Layer 9 of a small transformer language model trained on English Wikipedia (12 layers, counted from 0, width 64). Numbers have three digits each and are written without spaces.
A neuron's activation on a vector x is GELU(weights . x), where the dot is the dot product.
The model reads these tokens: "able" " in" "n" "ov" "ations" " from" " National" " Re" "se" "arch" " Council" " Canada" "," " and" " one" " of" " " "50" " Great" "est" " C" "an" "ad" "ian" " In" "vent" "ion" "s" "." " E" "V" "D"

The vector x that enters this layer's MLP at each token. A number n stands for (n - 500) times 0.014.
0 "able": 603464454561531549548507316534467459412627529557464577532387461529547450517549375439409599418454489479520567421514574703580440413447540327480447455455454492477638541597458534444468493413853453
1 " in": 427364494570485474475369443555464488488588448421575478528541448540421512474525551447560449506593524581500490577474504456544326486652427465627352669429564484526513488462337525445507528523895414
2 "n": 353324510568483492399532413593494287443451645527539583567627513554522411544530645336632459506651518535343471524452525569415427580615569568408514452517511489669461331477383674391487481544557431
3 "ov": 410492457468413510569397312490418443521473612430615539521556538535520522616460515483500456548536586482439515627645631615343388426538628671380533514439462584549507301524340611437300442637521533
4 "ations": 488521474544383511615428351499462538486372556546693539575428458549329519657469605592618484471444488433431469578537553629403405504528595499406477671551465492476544394504413411560289388489734473
5 " from": 423450491552443553543437422518512496470530484476639456523489516466418459568570531471491444466561504466547534507504546417551287484571479461519453663512562461546450470502358486457456445468979458
6 " National": 499559486436487455585524445518447522570457421482472431507465518598501498653519549359457513504641633514419424596450445499502457513494425515407436609503585503482455311532309616391490402485892542
7 " Re": 400517558458277558495620440560500458570479574482472472525443547509682503505604567377611512468499556519549347524452353531369276474445458485466500592517661523513543448632394555434339613507673444
8 "se": 523459458395506467536540359437487528560354583596557436607491385494544646450417663346546493454549606504468516630420567532359456435617554544385443425572578362617455381591457361548554505646664366
9 "arch": 410495454519285451592574382390549492489386604406613370445415536542467585542498579475518470537458560475415478722444441690527403520460583558451497480604483406517442401559429527539349495605764576
10 " Council": 397475485558400527527530417412579557545461519538605423439346424496409512586488572479500485547501569461604559581405451623402360578515543513453515545507551506496496316626358387433428501620855402
11 " Canada": 428553476534433515555549435432537577505524415488567418512458431538452371676478678569419550575480532400498490515395467591469365530529610546477475561551570442500456255519310459449491450560839498
12 ",": 376539513552491573469498526483461528537511538484734479490471444476428417543603664512447570530413453445524485456471513369569325553629486521441567569487486410546414340526308510460459501506868489
13 " and": 395409570533511460493524442453455545540501490469707470449491538537388426565512616571504514449548516397364506473494535400591401594536440435416533609556557490533385409543345562400527509437905471
14 " one": 488550567466592494501467499442518508457435370403668449502458479523470513590439546440487438412584495330474353609455462556525411670551408424458491446488518605530465475548409535510510465471913627
15 " of": 395568425606447606484363470491508569501598445504542553446565522512573512484575475360508452456619479533503437568529444407595345609568350453565355638470567430495369494585279539497493485460818468
16 " ": 461418572529408554560523435646485510485535490478572502512589422538572457505618508414510533449497524453579160652474439563540168527652421485495424501476518579480420386562410553493575559524634477
17 "50": 548487540522574505446403553521476643438435402482746405595665463458568349604541414453452434443506584470438365666457515690449402602531456596478383381500481463481493391527304569526531511495673536
18 " Great": 575636527454484559503441415405439557440613394491504340420501494546519564499535436555494503555640566533501428457518398557532449430594390600549391573505579452460421343642262592434404416562776597
19 "est": 404561575531369490471495430400525457499354505565525383498565538499526609599587691560478604550533499526494311709443309579552507466452493522337504486474550497435440386569303690428415484472692550
20 " C": 456543626502444611576595431578524541523454376518485405464449421502607480594649594460617496516556492511581525649513307567462238544519392480388529491400567360417448513632381490514489423502694381
21 "an": 523481496579540470455496248462432499580502451516457432646648451525717570535569727366444569497549472571510368528452436612548456513506419612483327581436520409454408396524373656395543487602579432
22 "ad": 350480423495348537527373238469536528568426523512434420538519473467595589613623787516506566620490553553507451560519362533552472484542462591374384562433521608445525398508316601481516460485631467
23 "ian": 368554405597397504550568327356481535479443422548585455554570442449540463677597636440391522560580584579549335533504416582607508433424553581439501650490541528439407339516406603372424505507716406
24 " In": 364396544604455443518476430608478531563522394510477437569388483454421459526552660446630552524601433538594443556392402431438337498582484482520442713459590538463543411548321651489448491483798450
25 "vent": 413526539554458495576483451473522384456425542402498447638525390457622580635541674483519451542474591415434399533497460572357530468403381519335625528672508462514443323646451734499488430490680420
26 "ion": 362511443588366517548407398408589619534345529447562432525440479429482497749564644454652506467454568534489461651514447566480485516395562449387451585447494471472490275527461591471372531594743498
27 "s": 305527389577360581541435333545582497526440448552623475574508388492503480606507670521455429530448461474602516559484441619487409538624537431427612601527589399476526317517441556497332339609693455
28 ".": 528465473563505466481487535444473375621472526413666534519548475470389314421478466544459498558521634431496547582484483536679254601529624425447498490527581453415514282676425513474484493524724455
29 " E": 378400589578430365420606426599387529486560427650585484428521456505542488536397535518638546458566596437465465530469534535323261547517394454444571472547626436447585422674403537426525549514698546
30 "V": 634519526444457573558544367674439578546445500417606402498549494485425440536380529392454514505461621437411412527484568660396360639337405555466584567480460419626426403682356632559419590514559570
31 "D": 492554456481380574475570345673563543566517495494675386515456585470475502588375603488437527472458635459501455555511499692433404621468406418435428514543453388465509255644328430593458561484583618

Each question shows the input weights of one neuron of the MLP. A number n stands for (n - 500) times 0.0012.

n132: 405494559409544305508581477414513408573447443512440518415362641626410594599544444537517582552413445415719637502459579502594488468530606510520496572374376500522441630517617288421432611470501502
Its three highest activations, in order, are on tokens 10 " Council", 0 "able", 9 "arch"

n237: 557649394617446389615352466430706575491549343695456467464540476368447487570673557626377456558551435599527544537504688416568627549534500515619550380343507479349669618325582461248410420459467613
On which token does it fire most? 23 "ian"

n25: 511580556250610324713534516707507323546342827245520602565437377536531703685532382538269446558297429381571537588482353414483431408505545393411554508356473691510615599371672535737605517568340625
On which token does it fire most? 3 "ov"

n151: 402344526509472501592615577415608525508417493515482485534416458612394664559488544398483469429356323577638497630562514489578642305357692451503530541344482453607554436411499493367534441512474392
On which token does it fire most, and how strongly? 26 "ion", at about 1.7

n124: 503582597581437577555457551530515472467544408501423631493299550679541544498458544552472702523531325493487484620244375384371547575484490446620478463289432695487502674393505507419339535437516655
On which token does it fire most? 24 " In"

n31: 458514571440620500456517528482446441465379425511401379492383520365558499525429426485506496589529523441640540500460706480583485406607742625467562360522454522520423616482509512524583441368504656
On which token does it fire most? 14 " one"

n42: 371389521447592520643569589480469450382430404415473774602311511598598476573630548456543597522476423540570489553457540483561481509538601538411479469499498570567322474550539450304480451438483499
On which token does it fire most? 2 "n"

n89: 544466435474626363514323530673739383669650370425265468677646527428568587435500400476537550492575526455470484423550516471488609530603605587576521593582207669412609374410485415473444397447447388
On which token does it fire most, and how strongly? 21 "an", at about 0.14

n94: 559718475559471495567462553547453587395361521621556697205413598497400523474501356592404523664530385458507452457471464440414819345329285430399538501616629527505385554558519568728549467444441417
On which token does it fire most, and how strongly? 25 "vent", at about 0.19

n185: 483481619498417366479590624459518449407454643745381629449406674498318521561602500494444589533468463562228601536280463280335608590430553245709392376404632432567483725413455481445514681428518672
Its three highest activations, in order, are on tokens 29 " E", 13 " and", 2 "n"

n77: 548418404308464537661442515514435513361452604519491484636392600526565539513359454559470529409483597557420619566475608567531425444404498606592365442530447540472429654492566322564446577497404594
Its three highest activations, in order, are on tokens 8 "se", 9 "arch", 3 "ov"

n255: 519494591628474554519518590579434511496641571380550394517397584576449505517604452547454467398514592311557530421358691490544434529429433571690361394549403533480425620429562545437435389550488439
Its two highest activations, in order, are on tokens 5 " from", 0 "able"

n130: 572329417552615207562378547462490306338526338641509393265522629501755549637541502573554513287336587349478508371381341473330675512398381593633715518521484683298713480473771594618409489618367499
Its two highest activations, in order, are on tokens 25 "vent", 29 " E"

n221: 572323436530481456540301515538621314589690630376452350600564635381742635541456513475372749615432454545459604400459530436464476413315402502400492423525538554331710611469542514606718564614326587
Its two highest activations, in order, are on tokens 22 "ad", 21 "an"

n106: 439436605617542360519478508312666367374908423366513432568535534535536579723531465492384604602518554616656481528460463556476616486531616454660520360612461344443502437426599413452379598506370523
On which token does it fire most, and how strongly? 23 "ian", at about 0.46

n212: 667563305526473373523550683377604443394439487562536507369612359467459455624559507554318271516445363662577519537446445422486602527553601482692342584379439612583400417370556476692647581574447473
On which token does it fire most? 23 "ian"

n224: 717526572498644710407389569628582382360532543698337526513436452414557507551405352309541557503389578371529541444507505454386450530337670585386729647330379432557628478568451700340532641628229524
On which token does it fire most, and how strongly? 30 "V", at about 2.2

n118: 454513725298624515640277639622449329376624439734502529521648378490409587590614461439531646439277610301492407463501796452585396587571475480305595367382419506416499505627793639614474448404296370
On which token does it fire most, and how strongly? 16 " ", at about 1.2

n29: 682393635539352437620411443608670532404623703513584449330388666525453504398565687588483441499499502569490497390457676418511595492375558510593635478572495568477371419353654556451452430373490147
On which token does it fire most? 13 " and"

n178: 615790501453486648513319594358742615536660393715446428409428588433436590470384296220508371730367496480737434314488369510700481560443596519362501432463569507477413536481541446528541560409493427
Its three highest activations, in order, are on tokens 15 " of", 18 " Great", 10 " Council"

n219: 476405712506689490445348588704588336278397494355485547562510611442541534428633403380524661702338523597705449557511584486528403274407693488458236378444509598575430435548484664697693650466281461
On which token does it fire most? 16 " "

n206: 444381492395563323674458515425523548493423457574472523484486528570507550639508407464608523570490582539449503586598564509572521420449599564493520484399412466488514523602493379442473453437454367
On which token does it fire most? 3 "ov"

n44: 611744398565464473580577454678547531434471368531348468430487485541484415545616519503493609477468570640412459520507627394403603400381600577600511578480573507421495556351605637536464686505365417
On which token does it fire most? 23 "ian"

n41: 720445640338493601441589560465514473376533536632338375632512553421469718360502378387461657438418536474364460553386584550461575528431419439551476300559611428741565556466541584444449649381443455
On which token does it fire most, and how strongly? 8 "se", at about 1.2

n250: 529499743514547485457538439410601473445476290449416504368504488573468497530761554488597463683429569329485648430321538511508666433515676556603551347510518605413365528411439418654566499516495477
Its three highest activations, in order, are on tokens 11 " Canada", 20 " C", 10 " Council"

n218: 666526680511558382543459593395457364411630603385289444536448502475366790501551463520551494471579383445485417456297382566314514414353540470509454483608603582345512485560606373548459627407584503
Its two highest activations, in order, are on tokens 25 "vent", 7 " Re"

n71: 576528579449483393616512360613425545572544567565404390552555610450514536481505483403685443723522566571483524486430379533390472543482640336430717420351559495548502556547676524481638487508371522
On which token does it fire most? 20 " C"

n107: 396447656473529343615378462505495429420537469663460469455557516545589441594540433488455471585535543403490505431473452550496478327478577599614579495598406516478534470589555422576506640431523423
Its three highest activations, in order, are on tokens 29 " E", 0 "able", 25 "vent"

n122: 415468774526680424575446591518653356436509521387429653319473487531430920360309460431629526542547429370443579364492542534558395577429532276537488513507508456633457483552542446409600439283469496
Its two highest activations, in order, are on tokens 14 " one", 13 " and"

n230: 683416677406534327549382564568484539605530507432521510548658707585660518461400478497394547357485475293384544468545691498477529519440375498671441355423413615513460377543533498400563510399445498
Its two highest activations, in order, are on tokens 17 "50", 30 "V"

n234: 670396711369659550515392583479439547436507546472451530569530505466453493525507336530598666512518604680318423536421542508404482421390473459454517487510569358561668661437496637366572499472466445
Its two highest activations, in order, are on tokens 17 "50", 0 "able"

n108: 391647483417450461505371587541638578406644407285523586533653493348298856664577547523223583362324530584571380460501654508588470563462594514393582518630379418421417514323499421447573539427549398
Its three highest activations, in order, are on tokens 12 ",", 23 "ian", 5 " from"

n211: 436585341591652339554447609506413512365688526570584546566510493489514413595538365585528619550471394458603645530450418537481397573460505512547582416279375520284505403589466431511588559521431555
Its three highest activations, in order, are on tokens 28 ".", 17 "50", 0 "able"

n49: 553583756555415426322429668656531426367688523574416282622562732315467548507365352351373608442596491306343443746493543454744750390344500424382398531773533564367652787467439458349295351208501582
On which token does it fire most? 19 "est"

n154: 519662572508411630594521580438450373576447580582365511602625689595725417297577438330448555248484323527375518489501647424533451535506477389539513558532441467477628568584556194501545599438452588
Its three highest activations, in order, are on tokens 7 " Re", 0 "able", 15 " of"

n62: 487623326442735464565605483466417448545680511503516447454536585524494681446482618283611473580329332598618707438360466456637608437676350293728292499460588537567469511280653387491401544341489391
On which token does it fire most, and how strongly? 1 " in", at about 1.2

n170: 599434433399541424648527682488580530356515649473473597529406603541449619282616486161391631505673460447496554483583343448415509613414454466394425189302549599511603562316545578283596570486446664
Its three highest activations, in order, are on tokens 2 "n", 0 "able", 14 " one"

n253: 586346660484633433625555500643465694453586456561535712504577459676470505218741251575539610624448532552445453395474373429382453341616448603387442406409510698463502641532599454487517606499290398
On which token does it fire most? 16 " "

n99: 311437503407370220553382582518654492438577582477381524458450473614464738496416439549575568534485241488350575413447571541451555393508727423585582423514545543627483560456479506441381578409519609
On which token does it fire most? 9 "arch"

n150: 645538740230527497577437645564439607392674591530507614488520646410610563427492453544361580503369541251294514275489509506511558550250419600552492595535457489335590378559463314485573493506452456
Its three highest activations, in order, are on tokens 30 "V", 31 "D", 0 "able"